Layer 7 of a small transformer language model trained on English Wikipedia (12 layers, counted from 0, width 96).
In attention head 1, each number of a token's query is one row of weights dot the token's vector x. The head spreads its attention over the tokens so far by the softmax of query dot key.

Query weights of the head. A number n stands for n times 0.0059.
q0: 29 -67 12 -6 -25 22 9 -36 7 24 -1 15 -41 32 54 -6 17 -32 42 -20 -9 2 38 -14 -3 16 8 41 -1 13 39 7 -72 -35 22 5 37 29 -12 4 -5 -40 27 20 -34 27 -10 25 18 26 16 23 -2 -22 -1 3 -15 17 -5 4 22 9 -14 2 13 -26 -39 -20 20 -11 10 1 -38 20 -23 -24 27 8 -39 -16 -5 30 -35 -9 23 -24 23 18 -38 -15 -69 -21 30 -2 -17 -18
q1: -33 10 42 24 26 -38 10 -53 -8 -11 9 13 -8 34 49 17 -19 -2 33 59 9 -7 -3 -40 -10 11 37 -34 -18 22 24 -11 -23 36 0 -26 -55 -9 55 -21 60 -30 4 -10 -9 15 4 26 18 74 -1 -15 -5 5 -21 7 -12 38 14 21 27 -9 30 -23 -6 24 -7 -35 6 1 -22 21 24 -34 -52 -24 -7 -6 32 5 -15 20 -10 -32 8 1 -12 45 -12 18 -41 24 -22 25 44 -18
q2: -11 5 -17 3 1 0 -12 -19 -21 -24 27 35 -15 15 7 -5 -8 12 24 -38 22 -14 -40 -9 -31 9 -6 -23 -14 -27 -7 59 34 4 24 53 24 19 12 33 -18 3 8 -18 29 19 2 58 -4 9 -16 -22 -21 -37 54 -61 41 -24 -7 21 1 48 -35 -33 3 -1 1 -4 9 6 7 -2 -26 -10 3 4 9 -1 17 3 -4 15 0 3 -11 -51 50 -10 14 47 36 -21 -20 -10 -19 1
q3: -5 -29 -14 -40 10 -27 10 3 -33 -25 35 3 -20 23 -20 25 -3 5 14 2 28 13 -42 10 39 -14 13 28 15 -28 -28 8 15 53 -7 24 -7 12 0 41 20 -24 48 -8 -29 65 28 7 -11 -37 -17 -28 -36 -49 -34 -18 -3 -12 8 -16 11 -29 3 11 59 -31 2 -37 -12 34 25 -23 16 -24 -4 -7 -12 52 17 -33 0 -3 8 -15 -75 11 -7 13 -40 3 -33 0 -40 31 25 -11
q4: 3 -16 3 -21 -12 5 1 -5 2 30 10 43 -19 -1 11 24 -17 -27 13 -22 -13 16 12 -27 -54 7 -37 -4 50 -3 -20 -2 -48 -6 18 34 -34 39 3 34 8 -8 11 41 23 33 -34 27 5 -10 -16 3 2 -24 0 -40 8 -16 -7 5 6 2 -46 -23 14 9 -13 -11 3 5 -8 17 4 -11 -13 17 -16 9 2 14 -69 -4 -5 17 21 -5 3 -38 1 -18 48 18 16 -9 4 25
q5: -1 -62 7 14 22 46 16 16 24 4 1 -26 -48 -49 -3 9 -58 -1 10 3 -7 -8 -28 -17 -41 18 56 3 12 10 18 6 9 9 -9 9 22 -1 2 -14 -44 79 -27 28 -16 43 8 -27 -20 -42 7 19 -11 -17 -18 -3 1 18 38 -23 -40 -41 16 7 64 27 -45 -36 -18 10 -22 1 -9 -18 -29 6 -12 0 -47 10 -11 4 10 24 -8 36 4 -44 10 5 19 -42 8 -15 -4 21
q6: 4 19 13 -36 1 14 26 -15 11 -20 -2 -58 1 19 32 -32 27 -7 16 17 -41 42 45 8 -33 32 33 13 16 23 35 -12 -17 40 46 -4 -11 -6 4 -27 15 35 -25 -7 21 19 4 -39 21 7 -11 -42 6 -6 -33 -11 -3 14 1 -15 -27 14 -3 30 8 -40 -21 -2 -9 50 -37 -24 -50 15 -22 15 -4 61 6 -43 -35 -15 -9 -2 0 48 -29 -4 20 -34 4 -19 31 -14 14 29
q7: 15 -9 -16 2 -4 -1 43 -49 13 1 50 4 -41 62 19 -20 36 10 32 -22 -44 -9 -5 -32 54 -10 2 -26 -11 8 29 0 0 -55 18 -5 3 -7 -19 43 8 17 26 30 -12 3 -12 -1 17 -33 -6 52 45 11 18 65 54 37 -9 -29 60 -24 -29 -40 -6 -39 37 -9 -6 -21 -11 -21 -33 -20 -10 -15 12 11 -55 -5 -42 -27 -18 -35 -18 21 -7 5 -6 34 -55 1 -14 29 -16 -10
q8: 4 -23 -7 -22 5 -28 -13 -37 -22 -16 55 -31 -29 40 -19 11 -1 29 -31 21 -24 28 4 50 28 21 45 15 18 -33 20 -7 22 63 -38 -24 19 7 29 -26 9 -41 -10 14 -39 11 -10 -13 11 1 19 -40 39 8 46 47 -51 21 19 -66 -28 11 16 -46 16 -45 -18 -21 -28 -20 -7 -46 -24 18 -15 5 44 3 -6 3 24 28 40 19 -37 67 -8 -15 2 2 41 11 6 -36 3 -4
q9: -4 6 -21 13 0 16 26 34 17 -14 -28 17 17 -2 -24 -23 18 -3 49 17 -36 2 -1 -17 34 50 -27 -36 -6 31 19 8 -26 -22 -16 26 -6 -22 -23 -7 -63 82 -11 -35 -19 -67 -2 -39 -7 7 -49 9 -19 14 27 -10 19 18 6 -28 -6 -4 -15 -14 -44 18 -27 -8 24 6 0 -4 -17 -27 3 25 8 2 10 12 50 13 34 -23 -2 7 -3 -22 43 -16 6 -37 3 20 -17 -10
q10: 22 29 -13 -23 12 -12 -23 -2 -33 2 0 -6 4 3 -1 -12 -24 -8 -18 49 -1 60 8 -15 4 -3 -9 12 0 -68 24 -6 -25 3 -6 38 -3 19 -11 1 31 19 -11 27 -28 -24 13 -11 8 6 -18 -89 22 -9 78 25 -14 -7 64 7 -21 -32 -29 -13 57 25 -32 -5 10 -32 0 21 -10 -1 48 -26 33 32 -16 -12 31 -35 -40 -18 6 2 12 -17 26 14 9 32 -10 -30 -42 -11
q11: 45 14 -72 16 23 20 22 -21 -16 -47 10 -14 12 -20 -19 22 3 11 -63 35 -36 -16 40 -27 -15 5 -19 36 -2 -15 -41 -21 10 11 -43 13 -13 -49 27 -17 21 -41 -42 44 12 -37 7 10 3 18 -1 7 -1 14 20 10 -36 54 26 -18 2 -2 -15 -14 26 -15 43 32 12 10 22 5 16 58 -3 -21 -59 -16 3 -15 25 -26 -16 8 43 10 14 26 69 -43 24 6 -12 4 -15 -12
q12: 73 -29 -24 -14 -4 39 -12 21 30 -21 29 -3 -39 -34 19 -30 22 8 26 59 -34 -18 45 -5 3 -12 -29 30 -11 -5 40 -10 -27 -9 -47 17 17 -22 13 49 -22 15 -3 12 9 -8 12 8 -16 -19 -7 18 11 -29 14 -8 0 8 2 -33 24 -7 25 -30 -10 -8 18 -17 12 -47 2 10 -7 26 -39 46 -7 42 -11 -16 10 -15 -11 -20 9 -41 54 25 -5 12 -5 -36 -56 -14 -41 36
q13: -13 94 -28 -30 -10 -24 -40 24 39 33 1 2 0 -14 3 16 1 4 57 1 -1 -30 -38 -1 12 -79 -22 41 9 -41 21 -2 -14 -9 -46 4 -25 -71 -1 -4 52 17 -5 -67 14 -33 4 11 24 -10 -70 -21 -13 49 -13 -17 -6 -34 -34 -1 -36 17 10 47 23 15 29 11 20 -7 -4 -43 17 -45 -48 19 -6 55 9 34 -25 13 0 4 15 -2 0 -11 8 75 8 -18 -48 5 28 12
q14: -16 14 8 17 8 -26 -22 0 -21 23 11 7 -32 8 -51 -25 -44 20 25 -2 -17 21 -46 -28 36 31 21 19 26 -10 13 -10 -14 -1 21 14 24 39 26 -18 -63 46 -4 30 -47 -25 2 5 -2 5 8 17 -19 -10 -1 -13 -37 16 5 24 -4 -34 7 30 -30 -6 29 14 0 3 25 -20 18 2 25 4 20 -28 -56 40 -4 -18 47 -10 4 8 12 -58 5 -1 -20 -45 -33 -33 -1 30
q15: -4 36 -12 26 31 22 -8 -36 19 -12 10 -32 20 0 -3 -23 -12 44 32 17 -13 -3 -2 50 -29 17 15 6 9 -21 8 -1 10 42 -10 -13 25 -7 41 -3 0 21 -48 -5 -10 -37 -29 -40 8 -48 -5 2 -7 7 -12 10 -14 -2 -7 -6 -24 0 0 13 18 11 -33 -31 -6 -3 -2 -6 -36 -8 -5 -9 15 32 -3 -9 -16 -4 18 16 6 17 -25 -28 21 -23 34 55 -13 -39 5 13
q16: -24 -63 22 7 17 7 -6 41 -1 -10 -17 20 -76 10 -11 1 19 39 4 -16 18 -8 -20 -17 8 -37 24 -44 5 33 -17 -4 36 -22 -63 6 -8 -26 -2 31 -30 23 10 12 -2 49 15 -18 -10 1 -16 43 31 -11 2 -16 15 -33 -24 -15 -12 -17 25 -41 -46 21 34 -7 -70 -6 -6 6 19 -10 8 26 -26 -15 25 12 37 20 14 12 17 15 25 -6 32 13 -5 -71 -47 38 8 28
q17: -33 5 -30 25 -23 -20 -21 50 -14 -13 -16 25 -47 -10 -7 25 -9 -19 -4 49 33 51 33 -58 16 -4 -28 -16 16 10 7 11 19 15 -32 49 -29 -30 1 2 33 9 -12 68 -7 -23 -15 6 -15 -11 3 -28 56 38 9 44 -2 11 7 -13 -61 9 -12 -23 14 18 -9 25 -2 -15 21 -11 6 6 -8 -37 34 -1 28 -3 17 -69 -15 -62 25 -1 5 18 -17 5 17 -29 -13 34 -1 -15
q18: 3 1 31 6 11 25 39 -4 44 12 -68 -59 -40 -38 5 -5 46 -19 28 19 38 21 -27 0 51 -51 10 6 3 -22 19 -9 46 -24 3 3 13 10 -33 -28 -30 19 -24 9 -36 -1 13 -19 4 -13 68 -26 -41 46 0 23 25 21 -32 21 -16 38 -12 15 17 13 31 35 33 -2 -68 -18 -21 19 -42 -38 -37 7 8 47 -48 -34 10 7 12 -13 -13 -38 -20 14 -25 -31 -1 6 43 -22
q19: 6 21 15 -9 -28 14 -14 31 -16 -9 -38 32 21 2 34 -48 -45 10 -12 41 21 -40 -27 28 -44 -12 -38 9 18 19 -3 -19 -34 -13 -29 -10 -18 38 28 29 -37 24 30 13 -11 -7 6 40 28 20 21 0 -13 17 15 64 20 9 2 27 -15 22 -17 53 -69 -31 -1 -29 -22 22 -2 -21 14 23 5 -7 -60 6 42 -5 19 -35 -3 20 26 20 2 1 -6 -73 16 -14 -15 12 17 9
q20: -16 -12 -16 -27 21 -25 67 4 -20 -24 -16 -27 -21 2 -16 11 30 -8 3 -26 -15 34 13 -18 28 21 -30 -12 2 21 9 -6 24 19 -15 22 -38 -10 6 3 2 -18 41 1 -35 1 10 -41 -14 7 -23 -52 22 6 17 -4 -9 -7 10 -5 72 -1 -66 -23 0 19 -11 -5 20 42 4 -10 41 -2 32 18 -23 -11 -30 -25 -4 -29 21 -18 -9 26 -14 -38 13 32 -43 -34 6 23 -38 7
q21: 14 6 -35 17 -33 4 -4 14 -9 -1 47 2 25 -45 17 -8 9 -29 2 44 -5 -16 13 5 1 -2 9 31 -9 -57 -9 -11 -4 -25 27 18 30 15 -16 -8 -31 -22 -4 51 25 48 29 -11 7 -40 -9 11 61 -12 -48 -10 42 12 16 8 27 -18 8 17 42 -35 35 77 -17 -3 -9 -26 -38 -23 31 -36 -5 21 -40 -50 -47 -19 -33 33 -50 48 0 -11 22 -45 14 -9 4 -38 -3 -10
q22: -25 -5 -27 0 -40 23 -24 34 19 -39 6 -22 -14 -3 -10 9 -15 11 7 47 13 -4 -19 3 -27 -22 -21 -33 1 14 -3 4 32 23 -12 6 -19 13 22 36 -20 6 -41 -17 4 18 10 10 29 3 -6 -49 21 -9 50 -27 14 15 -3 -6 -50 20 25 -15 6 65 -7 -11 -49 18 19 -23 18 -17 -42 68 17 33 27 -6 23 -7 37 13 -18 -15 23 -56 16 3 26 -24 -28 14 44 12
q23: -1 -8 -46 14 50 -30 11 -1 2 2 17 78 35 -39 -21 -30 -27 -24 44 2 39 3 -72 -6 9 20 -5 14 14 -3 -50 23 -28 13 -31 13 -21 10 33 28 -9 24 13 38 36 8 1 1 -12 -64 -48 39 -13 -13 -15 -3 28 21 55 -19 14 -30 -12 16 26 -21 1 -71 29 44 -16 -23 8 -7 -4 -80 -48 13 -42 11 -42 -64 31 -31 -5 -11 -6 22 -16 -18 4 12 8 5 14 7
q24: 19 -5 2 26 5 -2 9 -47 -8 -3 10 -8 -23 -18 34 15 20 -16 -2 16 -4 -9 7 -29 -37 -29 14 -11 19 34 -11 0 12 -5 31 25 -5 18 11 -9 -20 -4 -32 2 25 17 11 36 -24 18 57 -9 -6 -3 -12 -15 24 47 26 -2 21 -1 21 -4 -6 4 -9 -25 0 0 -21 13 1 -2 -22 11 -13 -40 -13 19 -46 -36 -12 -17 12 -16 3 -11 33 36 6 -10 4 32 4 -6
q25: -19 27 24 -32 23 -38 -22 17 -16 -31 13 25 57 24 36 -63 57 13 -3 -26 31 -51 30 4 -27 11 4 -24 -13 32 -13 11 12 -45 57 -17 -1 -46 -45 -72 -12 13 -41 -18 10 -31 29 25 -4 -8 -4 -60 -2 20 8 25 37 -4 11 10 30 -23 27 -25 -24 -24 66 -14 -40 3 -17 3 3 -12 8 -48 55 -12 28 -40 1 -54 9 23 5 42 14 21 56 -78 8 6 8 12 19 11
q26: -13 -12 -8 3 0 31 6 -37 27 42 -16 31 -3 -19 -46 13 11 -43 -33 -47 20 40 7 30 -31 12 -24 8 -7 -14 11 -24 2 42 -10 -31 11 -15 16 17 30 -32 32 31 -27 -4 -15 -36 33 -27 5 17 -3 12 16 11 -2 -18 -15 12 -12 26 -27 6 7 52 -36 -36 25 33 -21 22 19 8 3 -68 -32 8 -16 35 -13 -39 -8 -25 38 -15 -11 21 -21 25 9 -8 15 31 18 -3
q27: -7 -5 24 20 13 -3 5 -4 5 -28 -18 -39 10 18 16 24 -30 -6 5 20 -60 23 29 18 16 -29 -20 -30 -29 -33 66 18 16 -10 8 16 -24 -10 56 49 15 -6 10 25 5 -1 -30 -44 24 -24 -26 -64 -46 -11 -32 -5 28 18 -21 6 0 46 14 -15 2 -22 12 -17 25 21 -56 -11 7 2 -24 15 -56 35 37 -10 -21 4 -6 -6 1 -36 41 16 -51 8 -47 34 -13 17 0 54
q28: 34 -32 -62 45 24 -30 39 17 -6 -33 15 -51 -1 9 -10 29 -23 35 48 10 -8 -34 -40 39 41 34 -20 -3 -16 44 -6 48 6 1 -9 39 -7 -9 0 33 1 35 -16 27 24 13 -47 -45 34 44 -10 58 19 48 -18 10 -69 29 -36 -19 -52 0 8 -34 -8 9 -15 -63 18 -16 47 11 -32 42 29 -13 41 -32 35 -21 13 -1 -18 -14 -12 -35 -24 38 -61 -16 24 71 -52 11 2 8
q29: -9 10 -40 40 -62 -9 -26 13 19 8 -6 -35 -10 14 -26 18 6 -43 19 47 46 28 47 -43 20 -34 -31 -54 25 -35 -37 -19 -35 7 45 39 -41 7 -45 -10 16 16 17 -22 44 31 -6 8 -68 -4 24 -51 37 10 -41 5 53 10 -47 38 -10 28 -27 22 23 12 2 11 10 -42 38 -73 23 -20 41 65 6 -22 7 4 29 46 16 5 -12 13 4 -57 10 65 16 -14 7 47 10 -27
q30: -20 -48 10 -61 -39 -8 51 14 -20 3 44 23 -14 -2 38 18 2 -22 -1 5 -11 -10 34 -5 -2 26 -1 30 32 33 5 -18 -6 -2 -1 -4 -50 -2 2 14 -30 36 -16 32 -31 39 0 -5 21 11 5 -22 -3 -10 21 24 24 7 7 -81 5 -32 -25 -28 22 -14 -14 -31 -5 24 -8 -7 -19 -3 -77 41 -17 -7 8 -47 -30 -31 38 16 9 21 6 -17 -7 -44 5 -29 -27 -7 27 44
q31: -23 19 -1 -5 9 9 28 -33 3 -5 -14 -27 6 -23 -28 -12 29 27 -37 -32 -23 14 -30 19 4 9 -17 -17 7 2 -19 15 61 16 5 -11 3 -5 -3 11 0 6 -53 26 -23 8 5 -4 10 -4 27 31 -10 1 -21 -7 13 -9 2 -27 6 -10 -8 -35 7 26 12 39 18 30 9 10 21 -1 -8 -9 -28 1 10 13 -8 -27 -9 14 -23 -39 4 25 24 28 8 7 4 3 32 -9

Each question shows a short text with each token's key, already scaled and adjusted for position as the last token sees it. A number n stands for n times 0.012.

Then comes the last token's vector x. A number n stands for n times 0.051.

0 "9": 11 -26 37 12 -78 -21 12 -2 -20 22 39 -3 10 -50 12 38 24 -18 7 -22 -34 24 -39 -32 48 -15 28 23 -15 -14 9 -28
1 " B": 21 -23 19 17 -79 -31 3 10 -34 35 42 21 3 -37 4 35 23 -27 -1 -35 -32 26 -46 -26 42 -10 31 25 -13 -21 6 -44
2 "al": 14 -20 -6 10 -58 -62 32 20 -33 38 48 21 -12 10 -13 31 19 -2 9 -51 -35 25 -51 -22 49 29 28 36 -17 21 49 -51
3 "d": 11 -33 -15 9 -53 -64 43 11 -31 21 44 36 -20 -12 -4 38 37 -46 -11 -19 -39 40 -63 -29 53 17 31 16 -21 2 50 -66
4 "w": 17 -40 2 5 -54 -38 25 9 -33 20 44 21 -1 -24 -6 48 15 -29 -13 -17 -47 54 -66 -15 53 1 32 14 -6 -12 39 -61
x: 17 -6 -39 -21 -6 32 3 -1 -17 -35 -12 -3 -15 -18 9 -6 -5 -8 -5 17 7 0 21 -19 16 14 21 20 -26 6 1 -15 -19 9 28 29 40 -11 -22 -15 -20 24 -13 0 11 -40 17 27 -32 -2 4 5 -20 -14 3 -7 32 2 2 23 6 26 10 23 12 20 -27 12 3 -13 12 20 -42 -3 32 -7 8 21 -19 17 7 -36 -40 -8 -11 -38 3 21 24 21 -5 2 16 -4 -16 -27
Which token does the last token look at most? 1 " B"

0 " and": 6 -27 45 11 -75 -18 10 -4 -9 18 35 -4 6 -50 9 36 32 -24 6 -17 -36 21 -35 -36 42 -2 17 15 -16 -11 -4 -23
1 " was": -3 -19 46 26 -70 -31 0 -18 3 18 34 -7 -10 -46 17 29 45 -26 5 -27 -29 25 -39 -34 38 -2 9 17 -22 7 -2 -20
2 " p": 2 -12 36 17 -73 -10 10 8 -15 10 17 19 -3 -48 26 38 33 -16 13 -30 -37 19 -33 -17 52 0 12 19 -26 -26 15 -31
3 "rom": 3 4 17 21 -52 -17 20 23 -11 34 10 22 -8 -31 11 34 46 -16 28 -21 -30 20 -18 0 67 11 19 32 -12 -21 48 -20
4 "ot": -19 -20 10 20 -53 -33 -12 1 -1 3 10 10 -10 -54 6 45 36 -15 -10 -6 -31 23 -40 9 44 25 10 16 8 -25 59 -22
x: -4 -5 9 15 16 -7 -16 -4 -49 -46 1 18 -21 -27 -1 -29 -6 24 -7 -5 26 -11 10 16 2 38 30 24 -26 11 -11 -48 -2 13 7 0 29 -13 2 -9 -10 14 -7 8 -18 18 11 11 14 32 3 40 -21 -30 -20 19 -17 -4 25 -2 11 35 26 16 8 20 -43 -5 10 18 1 18 -10 -4 11 7 -22 8 -11 29 -4 4 -5 5 -36 -9 7 -27 10 8 -28 -14 1 -24 -1 -13
Which token does the last token look at most, and with what share of its attention? 2 " p", with about 60%

0 " 18": 5 -26 38 11 -71 -25 1 -11 -22 25 41 6 5 -54 17 37 16 -26 6 -18 -33 22 -36 -24 46 -18 26 30 -19 -12 3 -27
1 "6": -4 -9 24 27 -52 -47 -31 -9 -39 -6 43 24 -30 -21 2 33 21 -14 -15 -28 -43 19 -47 -8 69 -31 51 35 -13 4 34 -45
2 "3": 15 -19 9 20 -59 -39 -24 -2 -43 -1 25 9 -29 -47 23 32 21 -41 -30 -29 -36 19 -73 -18 61 -31 42 18 -7 2 31 -51
3 ".": 1 -33 34 9 -53 -14 -6 0 -28 1 31 -10 -9 -54 19 41 23 -27 -4 -28 -26 13 -52 -22 47 -25 31 17 -13 -8 5 -25
4 " D": 8 -29 35 23 -69 -19 5 -8 -15 28 28 24 -2 -43 20 35 32 -28 -7 -42 -43 25 -27 -20 47 -18 11 20 -3 0 -4 -36
x: 12 9 -19 11 -13 -14 -7 -7 -25 -58 13 8 18 9 1 -9 9 0 -18 21 30 16 -12 -20 6 -11 32 -9 -49 -26 17 19 19 5 -16 38 47 7 -4 -8 -5 11 -12 13 15 5 21 10 -9 3 -16 19 -12 -21 16 -29 9 -7 6 26 -11 11 12 -3 8 11 14 -18 -7 13 5 -14 -58 -7 9 10 -36 43 10 5 6 -9 4 -25 -7 -9 16 13 14 0 -8 -1 -22 2 2 -16
Which two tokens does the last token look at most, in order? 4 " D", 0 " 18"

0 "en": 7 -35 33 12 -72 -19 22 -1 -14 16 29 -1 14 -43 11 40 33 -27 12 -20 -44 26 -35 -36 44 -6 22 20 -15 -15 11 -21
1 " d": 12 -31 39 23 -65 -12 9 -5 -15 26 33 18 7 -50 24 35 36 -32 -6 -18 -44 22 -36 -9 46 -12 12 14 -8 -21 9 -37
2 "et": -15 -53 35 35 -45 -23 -14 -2 -21 17 28 41 -5 -14 7 29 47 -18 -12 -6 -46 17 -8 19 54 -4 17 21 -2 12 53 -34
3 "a": 1 -35 34 19 -32 -16 -7 -19 -21 23 1 -2 -7 -7 33 53 57 -27 -21 -4 -56 16 -28 0 53 -8 19 -4 -19 -8 50 -39
4 "il": 14 -40 22 -11 -29 -18 -7 3 -9 -3 40 23 -9 -48 0 46 32 -21 -25 -43 -49 17 -35 -15 62 3 15 14 14 -19 30 -39
x: -8 24 8 2 19 -10 -4 9 -26 -33 22 6 5 2 9 -24 23 14 -12 4 27 0 -8 1 -23 29 30 -6 -33 -2 0 -19 7 -17 16 11 49 24 20 -7 -26 11 5 -1 -9 0 5 20 1 22 -27 6 -7 -3 21 -25 -16 -47 5 44 -8 9 44 6 -14 5 -30 -8 -19 -3 -1 0 -40 2 5 -9 -13 -25 -20 25 -20 7 -4 -8 10 -22 3 7 34 -26 -3 3 32 -31 12 6
Which token does the last token look at most? 1 " d"

0 "ber": 10 -23 30 8 -72 -26 17 -5 -16 15 35 6 12 -40 7 42 21 -25 6 -12 -46 26 -38 -35 50 -5 28 21 -16 -20 13 -28
1 "al": 7 -31 -2 2 -66 -45 23 -31 -19 11 42 6 -24 -21 5 67 16 -29 17 -15 -61 19 -59 -22 55 11 43 11 -14 -8 36 -44
2 " p": 13 -8 23 8 -73 -15 20 5 -26 33 31 12 5 -47 28 37 31 -22 10 -22 -41 11 -40 -13 51 -3 21 25 -27 -35 27 -42
3 "ol": 9 1 1 27 -52 -20 10 20 -22 35 9 0 -8 -4 25 30 61 -13 22 -23 -34 12 -22 4 57 8 31 39 -18 -30 70 -54
4 "it": 0 4 -10 -2 -52 -23 35 27 -14 31 6 6 -13 -21 22 40 48 -20 20 -27 -42 18 -44 -15 64 10 25 32 -15 -39 73 -38
x: 2 -3 5 12 15 32 -6 10 -35 -26 4 -3 -16 1 20 -34 13 16 -3 1 -14 -3 -19 -16 5 26 45 12 -14 -5 22 -55 16 5 4 26 26 0 11 -32 -5 28 8 -2 -27 -25 10 29 10 -1 11 21 -27 -16 -24 -16 5 -32 9 2 -3 15 23 7 -22 9 -15 -15 13 10 -13 35 -28 -13 -8 -13 -36 38 -6 32 -10 -14 -3 9 -23 -10 8 -36 11 -5 -12 -17 24 -12 30 20
Which two tokens does the last token look at most, in order? 2 " p", 4 "it"

0 ",": 3 -26 40 12 -75 -20 11 -6 -11 16 38 1 5 -46 11 43 24 -26 9 -15 -34 22 -33 -36 45 -6 23 18 -19 -14 0 -20
1 " and": 1 -27 44 9 -69 -23 5 -11 -8 8 39 2 -7 -45 10 40 33 -22 6 -20 -38 21 -39 -40 44 -2 20 15 -17 -4 -5 -22
2 " S": 4 -22 24 23 -81 -38 6 -10 -24 31 29 27 3 -35 -7 40 31 -41 -18 -41 -45 12 -33 -28 40 5 10 26 3 -12 0 -39
3 "ar": -8 -6 8 20 -59 -69 -10 -22 -22 19 39 54 -13 7 -11 32 25 -21 -43 -27 -47 16 -23 -34 39 2 0 42 35 16 34 -58
4 "a": 31 -19 3 21 -61 -69 25 -3 -23 24 35 19 -5 -9 1 52 13 -29 -35 -7 -53 24 -52 -38 39 11 3 15 18 8 42 -56
x: -2 15 -2 18 3 21 1 -26 -25 -17 16 -10 22 0 14 -26 -21 35 -13 27 2 -19 24 6 -9 16 36 -5 -43 2 -1 -20 -12 15 38 9 28 7 -8 -8 -1 -10 -41 -25 1 -2 -9 -9 13 -4 -6 -10 -6 -23 11 -6 5 -17 21 1 18 16 17 -22 -7 19 1 -10 12 -12 21 30 -51 -16 29 22 -20 5 9 -11 14 1 -41 -7 5 -23 21 9 10 9 -10 40 -10 -9 -23 -19
Which token does the last token look at most? 2 " S"

0 "p": 14 -24 33 12 -77 -21 23 5 -13 32 32 0 16 -44 16 39 38 -16 17 -19 -39 23 -35 -25 52 -8 31 29 -23 -23 21 -38
1 "s": 15 -18 26 13 -65 -21 31 1 -6 35 40 21 7 -34 19 52 40 -32 25 -15 -43 13 -22 -18 64 -13 32 32 -18 -4 45 -45
2 ",": -4 -24 34 13 -68 -23 9 -14 -9 13 39 10 -5 -41 15 49 22 -28 4 -16 -29 25 -32 -38 51 -4 23 17 -23 -9 10 -23
3 " Ar": 9 -16 34 28 -71 -41 13 -9 -28 17 23 11 7 -33 5 33 23 -35 -6 -26 -47 20 -39 -11 42 11 32 32 -25 -20 10 -38
4 "m": 10 -4 5 42 -43 -65 9 4 -22 0 33 13 -28 -5 -13 39 22 -39 -4 9 -55 37 -39 15 49 27 36 41 -30 2 52 -64
x: 4 -4 -23 -39 23 8 21 -8 -39 -26 -13 -12 13 -3 26 -44 13 0 -28 10 8 -25 19 22 2 18 14 43 -30 10 15 -17 19 28 21 9 40 -4 7 19 -2 -10 2 1 -1 8 30 -13 -14 -1 -12 -27 -43 -27 26 11 27 -16 27 5 13 32 -3 17 3 18 -4 -16 6 23 -9 21 -26 -40 4 -10 -16 19 9 1 18 -27 -9 -5 -29 -25 -2 1 10 -12 -22 3 0 -8 -11 -5
Which token does the last token look at most, and with what share of its attention? 3 " Ar", with about 50%

0 ".": 3 -33 50 9 -70 -11 10 -3 -12 14 37 -15 13 -49 11 41 27 -24 3 -20 -32 12 -33 -35 44 -9 20 21 -15 -13 -2 -22
1 " He": 1 -13 45 21 -69 -27 4 -2 11 20 16 -15 -3 -27 10 30 32 -27 2 -38 -30 37 -25 -45 38 -11 7 14 -17 10 -9 -20
2 " e": 7 0 15 18 -64 -22 -5 -1 -18 9 45 -4 -11 -33 12 53 22 -27 19 -40 -39 15 -50 -36 35 -27 16 22 -6 -18 10 -27
3 "ar": -10 18 -9 -2 -49 -18 -5 -14 -13 -1 -2 24 -30 -11 21 33 50 -12 15 -47 -32 -3 -37 -40 55 -28 31 36 24 -25 40 -23
4 "n": -4 -13 -17 2 -56 -32 16 7 -8 12 30 -17 -36 -20 46 35 50 -15 18 -18 -36 9 -38 -54 43 -8 20 8 -11 -11 40 -34
x: -12 -25 22 7 18 24 -15 7 -45 -21 2 -9 1 -15 20 9 2 28 -20 15 3 -25 -1 0 32 17 25 5 -53 -24 25 -40 16 -12 -11 14 54 18 -16 -34 12 -9 7 26 -7 8 11 5 1 14 14 16 -44 9 14 -12 17 -46 -10 -1 -7 -10 35 -3 21 13 -19 7 12 22 0 8 -8 -16 6 -21 -4 8 -30 12 -6 -16 -15 8 -9 -8 1 0 -18 9 -29 0 -9 -1 23 18
Which two tokens does the last token look at most, in order? 2 " e", 0 "."

0 " of": 5 -25 41 11 -76 -21 6 -7 -8 17 38 -2 -1 -45 8 38 34 -27 10 -14 -38 18 -33 -37 43 7 19 11 -15 -15 -1 -24
1 " 1": -11 -22 29 14 -84 -33 3 -15 -21 35 42 15 -12 -33 7 41 16 -27 -4 -31 -38 19 -35 -29 48 -1 24 25 -6 -26 17 -28
2 "3": -9 11 21 29 -68 -42 -28 -15 -31 7 36 14 -37 -13 9 37 24 -15 -10 -18 -46 7 -42 -6 59 -6 44 32 -4 -15 40 -45
3 " to": 12 -21 29 21 -60 -31 -13 -6 -36 16 41 6 -23 -48 20 32 38 -30 12 -31 -33 12 -60 -22 36 -25 14 13 -8 -10 8 -18
4 " an": 0 -25 32 21 -64 -22 -14 -6 -6 21 31 5 -14 -34 15 25 34 -33 -1 -32 -20 8 -39 -15 44 -7 23 6 -18 -11 7 -16
x: 12 -8 18 9 -4 -23 -21 8 -30 -24 -12 -2 10 -12 29 6 11 -16 -30 24 26 -12 0 -19 22 1 22 13 -38 1 -10 -18 15 11 -11 0 73 -9 -1 -13 23 6 -10 -13 -11 -10 14 31 5 -15 5 8 -5 -19 17 -3 28 -16 31 18 -36 -1 7 -18 -28 2 -8 5 -21 27 36 -4 -26 -14 18 -12 -32 -8 1 27 25 -9 -11 -6 -15 -24 7 5 14 9 -4 -3 25 -11 -6 0
Which token does the last token look at most, and with what share of its attention? 0 " of", with about 60%

0 "art": 13 -27 41 6 -71 -21 21 -3 -13 19 27 2 16 -47 6 31 24 -22 8 -11 -40 25 -32 -24 50 1 24 21 -18 -18 10 -27
1 " V": 24 -14 19 20 -62 -27 16 -3 -19 29 41 18 17 -43 23 41 18 -32 -4 -16 -36 32 -37 -5 50 -15 23 25 -26 -27 23 -48
2 "ic": 19 -19 7 52 -17 -10 12 29 -13 11 52 37 8 -3 5 30 30 -3 -14 -38 -32 39 -21 15 52 -28 21 37 -18 8 77 -47
3 "ent": 26 -8 16 46 -28 -32 19 8 4 18 53 18 4 -30 15 42 40 -31 -40 -9 -43 7 -26 13 57 -27 43 29 -14 -8 75 -57
4 "e": 16 -13 6 21 -9 -21 25 -11 -22 29 46 17 2 -12 30 57 16 -47 -14 -18 -39 33 -35 10 55 -27 33 15 -25 -4 77 -46
x: 17 7 -17 -1 -22 5 10 -18 3 -17 0 -13 5 -6 0 -34 12 13 -14 11 -5 -18 -16 12 -2 34 38 10 -34 0 -1 -49 20 30 9 -17 43 44 -4 21 10 12 -21 31 -8 32 -5 -2 11 11 26 9 -17 -25 8 -23 13 -22 12 6 22 10 -10 -29 -13 4 -55 -24 -12 -7 10 18 -23 -38 -15 -17 -32 14 -37 11 12 -32 5 5 6 -17 11 28 28 13 -7 9 13 7 10 -2
Which token does the last token look at most? 1 " V"